Layer 5 of a small transformer language model trained on English Wikipedia (9 layers, counted from 0, width 128).
A neuron adds its activation times its output weights to the MLP's output. To switch it off is to set its activation to zero at one token and run the rest of the model.
A neuron's activation on a vector x is GELU(weights . x + bias), where the dot is the dot product.

Input weights of the MLP neurons that the questions are about. A number n stands for (n - 500) times 0.0014.
n54 (bias -0.023): 425 506 542 467 453 396 484 510 406 527 613 446 352 495 435 505 587 670 646 642 786 443 528 510 375 563 574 436 522 460 610 365 422 439 540 358 465 499 381 487 687 316 604 328 559 586 615 571 562 506 507 449 523 447 366 457 605 702 571 553 590 452 550 442 448 327 439 443 558 468 520 644 557 408 469 653 417 414 646 679 486 469 459 466 348 554 628 455 642 669 404 565 455 442 324 615 470 467 432 552 540 559 421 475 333 543 312 568 524 594 668 513 471 452 427 561 445 510 747 566 407 446 477 450 491 462 504 577
n118 (bias -0.037): 423 369 640 550 747 498 570 332 465 307 484 498 680 582 313 570 603 479 479 445 588 440 291 523 484 564 541 761 376 607 266 651 486 520 567 474 647 612 558 627 701 617 529 367 409 478 582 473 591 504 678 447 504 503 376 598 508 437 537 596 432 482 607 421 360 480 488 234 556 519 563 395 668 551 679 660 377 493 406 455 536 559 629 241 417 585 570 635 370 602 498 373 303 522 506 447 621 681 337 354 493 619 450 330 607 344 444 607 550 530 664 515 472 384 427 570 360 400 489 621 389 411 495 572 351 426 614 541
n234 (bias -0.043): 718 520 651 776 675 527 417 651 537 438 365 528 625 431 316 461 691 718 509 582 458 144 621 448 605 464 716 527 394 569 569 454 431 344 295 489 346 734 739 486 477 422 416 539 686 532 549 282 618 531 812 517 453 466 367 540 420 341 458 457 649 472 453 528 486 519 569 688 564 527 462 238 658 546 247 558 732 360 404 674 534 430 412 388 740 531 680 319 461 489 614 591 393 695 611 566 432 551 449 594 360 598 208 442 386 504 292 339 649 468 355 242 706 398 518 243 596 574 563 341 511 431 702 394 812 560 510 496
n268 (bias -0.055): 401 447 589 546 641 561 437 507 450 479 674 558 447 457 439 411 508 615 313 437 406 497 503 375 494 511 555 639 592 408 280 570 522 401 543 637 317 614 680 532 678 566 329 620 424 502 681 360 552 288 553 284 428 598 455 716 591 543 588 496 325 618 525 467 537 443 596 317 507 451 653 81 559 605 504 637 425 596 267 676 635 510 437 188 747 482 571 368 489 530 587 640 34 719 686 499 713 701 365 407 510 434 498 618 581 418 323 457 510 563 363 373 378 527 623 422 407 466 441 545 403 580 664 591 559 804 635 344
n322 (bias -0.025): 310 466 502 457 536 462 706 502 514 480 565 553 377 713 504 446 619 490 404 452 517 257 535 625 531 519 593 585 558 415 508 390 531 462 454 525 535 624 486 589 541 458 666 612 444 440 607 370 512 386 506 475 510 513 499 543 462 472 394 407 396 602 549 545 552 687 470 423 497 507 506 371 496 485 475 415 640 266 480 506 333 596 648 435 445 411 461 540 490 634 492 489 509 540 553 572 310 476 586 466 428 509 462 674 438 372 539 572 522 436 521 420 627 427 334 383 463 733 596 531 469 470 437 417 535 651 391 452
n417 (bias -0.026): 335 539 532 498 580 409 598 445 257 484 363 483 532 544 388 407 432 621 504 630 607 520 407 402 347 612 570 545 510 438 454 467 380 491 522 522 686 454 688 576 477 498 655 417 381 644 472 456 443 302 460 470 396 474 437 582 566 294 581 741 575 565 559 514 669 663 390 410 488 547 366 388 578 539 393 473 411 490 462 494 513 452 438 588 573 706 588 616 652 772 461 496 292 536 561 592 503 599 466 614 465 485 551 535 489 457 416 423 573 498 462 513 457 590 416 309 570 493 537 378 493 349 557 400 479 612 454 543
n431 (bias -0.045): 457 475 604 588 531 644 537 578 371 464 672 367 330 591 312 403 564 595 426 356 356 419 423 413 462 460 500 486 524 761 500 270 332 365 548 433 441 695 796 624 727 442 523 620 457 480 642 459 388 531 471 519 451 604 686 609 402 225 432 506 302 443 439 363 445 443 739 480 542 462 603 459 552 687 568 540 445 479 601 412 376 652 564 333 610 546 573 634 342 423 704 608 424 593 581 533 589 716 528 501 306 596 547 568 446 515 526 521 487 471 590 582 431 637 532 339 449 437 370 342 429 374 499 453 564 607 654 346

Output weights of the MLP neurons that the questions are about. A number n stands for (n - 500) times 0.0015.
n54: 546 525 440 464 559 720 519 456 511 534 374 406 508 531 597 484 469 329 508 572 416 580 383 573 215 430 555 578 586 471 552 557 707 594 488 588 572 433 451 319 511 629 439 425 359 474 459 500 493 612 506 608 577 489 553 404 378 467 552 476 506 585 467 431 236 350 423 517 516 480 445 637 369 522 631 630 602 487 440 288 433 363 419 606 491 499 594 476 542 638 368 587 553 561 497 432 519 458 506 490 462 526 523 429 529 499 549 428 512 531 230 715 599 464 500 560 571 483 461 753 525 532 365 451 485 508 502 513
n118: 608 523 469 524 475 557 442 553 662 526 568 379 497 690 607 444 724 399 530 678 497 725 447 511 502 419 411 589 344 289 515 418 490 457 413 382 529 619 423 620 428 436 415 533 441 507 420 526 464 583 592 480 455 411 567 578 471 565 531 459 567 340 673 524 487 514 433 507 449 492 580 537 364 560 551 691 612 343 392 465 410 427 405 498 484 359 663 602 358 567 448 567 513 484 569 454 609 630 486 309 534 594 405 655 451 728 609 478 430 529 587 596 362 425 469 560 319 324 473 418 406 463 463 639 558 354 523 382
n234: 590 568 496 327 471 552 606 332 510 357 391 247 738 620 557 436 442 491 593 403 577 611 624 658 400 356 557 435 259 572 579 514 450 514 370 358 587 772 480 660 387 682 323 729 665 382 448 332 673 663 457 615 537 524 540 703 347 566 555 625 570 277 550 549 380 543 491 662 316 357 559 474 533 361 273 643 771 888 585 492 523 459 409 660 535 318 454 479 133 486 423 712 553 559 525 504 410 437 290 643 652 437 190 359 484 617 557 349 527 548 367 531 550 534 411 363 463 499 465 541 370 380 385 357 520 603 524 526
n268: 509 646 663 340 433 592 644 490 552 431 535 417 457 585 574 447 408 525 536 544 575 120 609 707 357 429 609 529 561 537 419 344 336 523 328 535 462 532 513 534 416 513 638 382 434 418 346 783 519 572 493 500 471 26 690 446 496 458 389 674 611 352 536 543 566 298 568 498 562 570 465 524 438 355 426 639 466 554 491 445 354 290 632 558 582 555 498 605 428 673 630 463 472 533 449 577 212 590 600 483 671 686 602 344 318 579 529 411 485 522 486 565 758 632 524 527 596 503 445 587 529 530 417 449 491 303 285 563
n322: 602 402 537 318 461 639 322 496 541 531 452 438 430 565 534 587 402 444 387 468 625 510 499 548 396 576 459 372 307 440 474 615 577 563 468 467 550 422 573 494 500 547 431 318 573 690 568 661 301 681 534 482 525 571 455 533 447 390 573 434 565 426 551 628 380 558 495 327 597 497 548 469 543 484 378 405 493 536 534 514 480 519 573 513 585 423 545 441 637 410 546 493 486 381 379 490 485 562 556 432 397 535 394 501 528 512 440 466 653 513 583 602 527 556 529 646 510 385 458 499 590 549 483 527 340 426 758 478
n417: 565 552 459 623 358 621 475 446 433 507 579 479 533 450 542 541 651 441 456 566 510 498 435 515 442 513 723 430 450 326 458 505 501 562 370 517 511 504 553 684 600 483 423 492 483 487 569 454 561 499 577 533 466 706 582 474 427 541 545 465 567 648 439 580 544 481 497 513 485 506 441 514 555 438 354 307 638 652 490 359 536 535 561 376 509 541 463 488 451 385 409 461 541 430 487 333 511 422 496 483 590 511 470 487 453 638 662 588 539 396 450 547 590 532 650 474 413 498 465 450 326 451 465 485 324 511 549 545
n431: 580 488 389 349 407 529 522 396 575 353 559 496 564 585 521 276 425 465 479 553 723 446 457 454 297 280 449 573 527 518 418 658 560 580 430 564 522 579 489 438 402 724 527 434 656 590 283 498 415 621 755 221 524 459 615 606 519 682 393 732 513 397 480 566 288 450 358 494 429 462 544 537 561 368 594 660 632 660 471 558 587 569 400 523 466 492 320 543 689 541 615 429 790 476 417 558 298 592 344 639 535 387 402 512 582 402 429 550 489 504 580 666 496 422 390 240 408 620 434 482 460 423 461 540 590 491 474 559

Each question names a token from some text and the token that comes next. It shows the vector x that enters the MLP there. A number n stands for (n - 500) times 0.015.

Then comes g, the gradient of the next token's log-probability with respect to the MLP's output, scaled to length 1. A neuron's effect is roughly proportional to its activation times (output weights . g). A number n stands for (n - 500) times 0.0008.

"el", then "o"
x: 522 548 556 510 384 571 501 520 589 463 524 467 497 494 552 549 465 514 552 462 484 535 527 493 502 479 439 454 456 548 468 511 529 456 573 452 540 547 483 521 430 554 438 553 511 508 480 512 389 472 485 497 558 481 543 431 456 460 503 469 589 417 491 502 455 558 470 575 513 565 479 498 413 502 489 463 477 479 474 551 386 517 488 484 521 472 383 500 470 423 511 516 527 498 473 431 429 426 568 449 496 479 534 484 488 562 518 527 483 522 608 490 514 554 457 502 530 451 481 509 894 548 441 462 446 450 407 443
g: 496 327 487 591 549 494 502 482 658 448 510 455 345 665 458 548 446 452 736 527 491 565 654 677 635 679 362 476 424 502 425 189 423 452 566 540 406 343 534 526 407 366 434 608 356 524 372 439 574 293 338 729 466 703 568 563 602 665 487 384 550 598 467 519 497 395 569 507 401 469 466 400 304 226 600 475 547 560 585 562 427 606 431 258 423 478 790 325 514 510 604 504 608 574 407 354 432 689 309 702 579 684 569 482 505 619 511 436 425 413 471 535 576 493 662 568 512 518 421 719 383 494 442 500 401 518 433 559
Which neuron, switched off, lowers the next token's probability most? n431

" |", then "\n"
x: 558 492 525 515 454 433 440 480 440 529 502 501 469 499 499 504 480 480 568 500 513 497 520 452 413 472 539 547 449 533 526 553 483 534 493 480 545 472 518 508 452 473 497 469 546 492 482 546 477 515 486 479 559 417 453 471 419 474 500 537 533 507 514 471 484 535 463 529 590 501 492 465 540 453 488 495 474 515 462 489 442 383 503 515 431 517 474 495 464 499 383 552 444 518 473 526 506 472 472 539 488 519 467 465 539 565 462 498 511 507 483 573 552 380 548 533 497 447 472 486 926 486 497 478 501 477 422 566
g: 484 439 529 382 400 424 324 396 501 600 460 506 429 634 359 671 750 600 459 526 544 454 526 571 413 564 477 469 449 510 519 634 537 498 586 460 613 658 492 365 754 462 411 709 383 704 559 379 419 642 463 670 626 535 570 455 669 583 370 443 671 510 541 442 425 404 609 577 539 459 514 714 371 503 536 701 463 531 528 603 392 437 478 562 204 477 831 297 399 649 300 526 437 428 494 344 504 192 429 389 378 520 333 585 427 511 342 423 613 420 511 487 396 533 367 685 469 528 564 442 558 630 514 472 367 433 522 537
Which neuron, switched off, lowers the next token's probability most? n54

" Par", then "ents"
x: 591 452 385 465 399 607 513 488 507 451 463 532 523 526 518 501 493 487 485 534 498 656 475 520 412 427 439 559 488 487 443 480 522 574 489 541 567 560 520 528 487 564 409 516 486 434 522 479 521 493 475 472 561 502 538 502 461 521 596 447 425 494 479 495 455 502 573 540 493 492 504 473 453 414 500 491 471 432 411 454 578 518 547 414 442 562 413 511 461 465 430 452 511 528 511 560 442 562 497 521 539 421 466 507 480 468 577 489 518 447 440 497 527 476 506 536 432 474 482 502 863 515 434 450 523 492 489 516
g: 520 403 439 524 458 503 502 412 451 591 539 611 509 368 663 627 527 404 291 346 417 352 315 510 629 499 668 511 412 544 505 702 615 477 555 592 397 601 361 470 637 357 501 608 761 483 606 506 505 616 403 400 657 471 526 569 344 409 472 367 567 302 456 328 435 501 563 485 621 392 463 404 558 559 410 677 342 507 437 631 634 666 569 688 625 601 571 454 458 600 343 620 625 418 237 424 540 641 582 551 408 331 154 600 595 512 576 567 460 430 319 570 562 366 491 597 314 476 442 668 500 667 518 348 448 459 612 506
Which neuron, switched off, lowers the next token's probability most? n268

"ya", then " |"
x: 395 466 478 553 504 575 522 501 545 482 505 547 505 522 534 486 421 500 540 439 431 526 541 474 484 451 408 446 440 486 482 471 544 503 491 492 558 512 509 542 504 515 458 482 473 435 533 536 444 550 525 450 557 438 631 451 478 451 478 454 570 425 501 529 485 533 494 517 474 550 419 445 465 488 442 523 534 506 500 457 491 449 519 520 391 448 455 524 584 413 421 489 522 473 529 483 363 461 606 490 547 507 564 512 520 552 562 487 506 481 541 488 575 602 474 425 490 509 471 482 888 575 410 533 421 501 407 522
g: 656 670 470 466 586 490 409 615 659 594 641 646 426 418 458 397 486 441 476 437 513 469 486 528 445 404 523 477 559 612 645 630 384 759 485 367 627 425 425 498 668 464 476 258 575 713 488 497 418 691 506 584 662 282 427 432 692 466 460 508 708 497 603 321 441 561 700 503 544 502 440 559 492 344 538 448 508 364 496 468 472 351 586 594 441 291 418 528 601 575 457 373 536 439 442 497 616 542 293 296 454 475 482 592 242 512 432 471 481 312 432 614 591 591 538 590 442 317 808 481 504 659 517 588 362 513 430 214
Which neuron, switched off, lowers the next token's probability most? n322

"co", then " H"
x: 486 454 470 473 414 555 479 490 498 415 512 473 465 431 506 495 419 521 517 502 469 568 506 433 549 495 404 500 487 537 441 398 544 549 524 557 624 465 519 461 470 555 501 478 552 470 524 568 478 534 504 516 558 459 525 467 449 513 539 542 489 475 509 508 399 617 519 600 473 536 432 509 402 520 444 494 535 519 495 514 504 431 511 564 467 384 429 543 509 558 430 507 558 487 518 474 497 499 519 410 495 481 466 586 472 542 629 553 466 538 511 508 487 478 531 449 515 402 451 527 873 466 460 464 527 517 382 485
g: 553 477 602 430 623 476 533 633 547 309 800 440 306 454 548 499 472 589 403 426 422 269 536 418 527 682 576 524 670 575 311 444 441 363 537 525 369 596 552 554 526 470 581 599 445 457 438 482 525 348 624 317 535 433 414 654 369 612 310 633 197 447 478 548 590 229 528 553 619 451 523 446 523 459 254 532 331 431 598 591 600 390 489 480 508 678 596 686 585 563 369 776 395 443 723 666 662 496 573 620 550 460 443 456 505 498 256 428 452 552 499 360 350 550 517 495 606 532 540 434 423 449 477 500 636 589 419 612
Which neuron, switched off, lowers the next token's probability most? n322

"-", then " Succeeded"
x: 517 501 519 473 494 531 506 425 532 508 512 495 486 466 553 514 453 505 382 481 470 525 492 420 454 403 440 532 515 479 480 526 470 528 528 514 516 541 531 557 593 557 462 522 451 456 514 571 527 462 453 478 557 413 517 471 530 470 524 580 427 471 537 516 427 555 482 535 569 476 512 495 502 518 492 458 434 487 453 509 583 441 491 446 491 510 461 560 504 477 453 494 444 547 499 461 484 514 481 450 511 470 518 528 492 509 492 434 514 456 483 496 512 506 485 522 470 468 397 524 942 514 429 502 468 508 505 476
g: 365 511 714 373 458 487 486 365 380 454 459 555 718 371 550 499 538 304 409 607 647 439 232 566 775 376 324 604 486 536 593 609 541 478 434 377 533 711 565 395 509 451 448 598 705 608 509 559 429 383 543 587 531 585 530 577 539 484 358 420 443 606 412 550 484 610 501 540 415 295 465 550 523 572 582 471 369 483 473 484 578 510 592 711 457 615 489 606 302 670 368 415 468 388 558 484 570 441 214 275 757 446 341 493 479 651 501 655 446 559 536 731 438 337 544 498 553 288 419 562 483 552 450 454 646 305 580 581
Which neuron, switched off, lowers the next token's probability most? n118

" Z", then "ug"
x: 453 531 432 543 476 502 491 491 423 481 405 442 503 528 496 509 416 517 563 460 521 721 486 479 452 409 468 511 497 548 454 495 489 500 494 459 561 440 552 515 442 498 482 471 482 505 508 578 443 554 506 467 558 504 586 404 487 499 524 548 561 451 484 489 466 526 494 525 479 585 425 490 507 496 464 470 639 486 465 444 513 484 486 523 451 511 463 478 483 464 395 484 446 515 499 535 492 472 489 554 470 489 556 549 444 549 535 498 415 502 504 512 491 488 520 513 514 512 437 446 882 509 501 465 425 501 474 482
g: 480 397 565 433 353 502 520 626 492 400 528 520 419 401 366 482 496 378 510 620 489 520 416 524 506 448 516 266 534 422 528 560 288 602 422 503 497 377 441 483 378 549 444 650 560 565 650 278 623 521 410 478 497 513 458 689 471 257 581 411 547 571 566 653 798 612 539 435 522 581 664 384 485 542 296 631 370 527 468 417 533 631 462 321 614 598 312 420 579 669 553 615 593 382 690 411 359 380 465 463 333 718 807 532 258 433 503 583 661 706 373 416 567 498 536 529 464 632 468 616 600 584 464 566 354 468 289 574
Which neuron, switched off, lowers the next token's probability most? n417

"e", then "ong"
x: 504 491 451 481 486 577 518 443 573 438 486 519 496 494 513 487 415 511 552 507 505 565 450 480 469 578 451 461 462 495 489 465 495 513 498 505 575 482 495 461 370 517 522 497 594 465 481 490 456 509 439 467 559 462 560 537 473 496 513 563 514 453 491 523 493 601 416 576 495 560 508 485 412 463 449 501 410 492 466 495 404 503 472 560 419 445 422 529 513 542 481 547 458 465 529 486 452 522 539 512 526 505 490 536 491 546 536 471 554 485 514 519 516 441 461 496 512 507 469 507 920 538 459 516 464 436 386 487
g: 464 298 513 317 279 504 524 523 396 562 534 441 700 582 553 532 502 250 537 663 597 840 500 616 456 366 547 582 542 451 647 533 336 658 424 606 548 578 479 573 481 327 425 356 420 436 390 658 372 463 619 475 557 481 712 576 603 432 540 612 554 579 529 682 474 367 371 591 343 695 302 548 596 553 648 371 634 444 362 363 402 525 205 516 488 396 525 530 470 487 561 500 552 430 409 311 655 574 400 562 611 702 652 420 569 404 442 472 457 419 653 504 570 492 368 550 452 382 427 276 525 526 494 623 434 565 596 425
Which neuron, switched off, lowers the next token's probability most? n417

",", then " On"
x: 408 502 406 514 519 492 530 509 508 478 462 506 460 480 510 504 483 473 600 473 465 503 501 429 508 530 449 523 447 522 474 552 501 456 494 501 490 464 494 538 393 417 500 489 518 472 479 469 494 514 466 465 554 408 514 459 516 529 504 556 516 523 495 442 409 525 435 505 555 499 385 442 488 514 486 470 586 476 477 509 429 470 550 490 480 468 454 548 510 510 506 508 545 445 493 515 453 496 670 458 511 495 606 541 525 484 599 522 485 468 467 455 513 518 484 477 511 472 508 468 924 571 486 510 456 489 523 506
g: 479 399 397 437 387 502 522 470 435 485 572 389 526 581 360 641 420 696 195 750 453 442 451 533 413 475 631 551 492 426 517 318 577 494 441 544 506 506 478 443 555 398 514 522 400 615 451 427 492 513 566 610 475 334 512 468 688 472 336 620 500 419 438 439 367 388 351 280 476 714 493 407 306 571 576 711 576 409 554 341 667 415 647 761 557 401 671 350 381 464 606 427 583 492 350 312 586 484 496 536 538 303 439 708 626 681 658 639 620 466 552 577 676 585 410 682 570 460 385 408 438 417 418 514 583 685 647 514
Which neuron, switched off, lowers the next token's probability most? n322

" Mah", then "ar"
x: 477 499 394 553 506 552 589 517 442 469 441 585 617 503 491 543 507 473 570 484 495 608 468 504 406 473 473 457 445 481 486 454 450 537 490 429 564 556 576 472 429 501 478 510 437 456 541 536 505 523 503 459 560 499 529 431 547 514 471 470 500 507 500 527 488 480 482 567 487 504 415 503 472 465 503 400 493 502 467 423 520 429 560 517 471 564 452 519 538 459 422 527 447 548 516 494 409 458 528 525 511 419 529 532 499 475 587 472 511 402 426 540 467 554 483 450 507 533 411 549 862 426 403 464 518 529 448 589
g: 604 444 432 591 504 333 481 512 411 424 344 511 529 542 566 758 419 438 417 389 449 380 511 297 655 540 564 480 474 563 675 331 569 580 342 514 504 531 592 560 532 427 559 385 593 382 725 718 509 720 522 577 558 435 572 416 505 505 449 493 790 342 643 563 467 449 564 505 492 393 629 398 450 505 554 454 279 603 456 557 534 584 399 547 606 569 238 597 395 504 483 393 372 495 460 363 495 601 637 556 397 466 535 342 371 749 615 415 464 458 200 516 490 696 652 358 699 337 468 757 467 404 459 576 361 470 530 486
Which neuron, switched off, lowers the next token's probability most? n417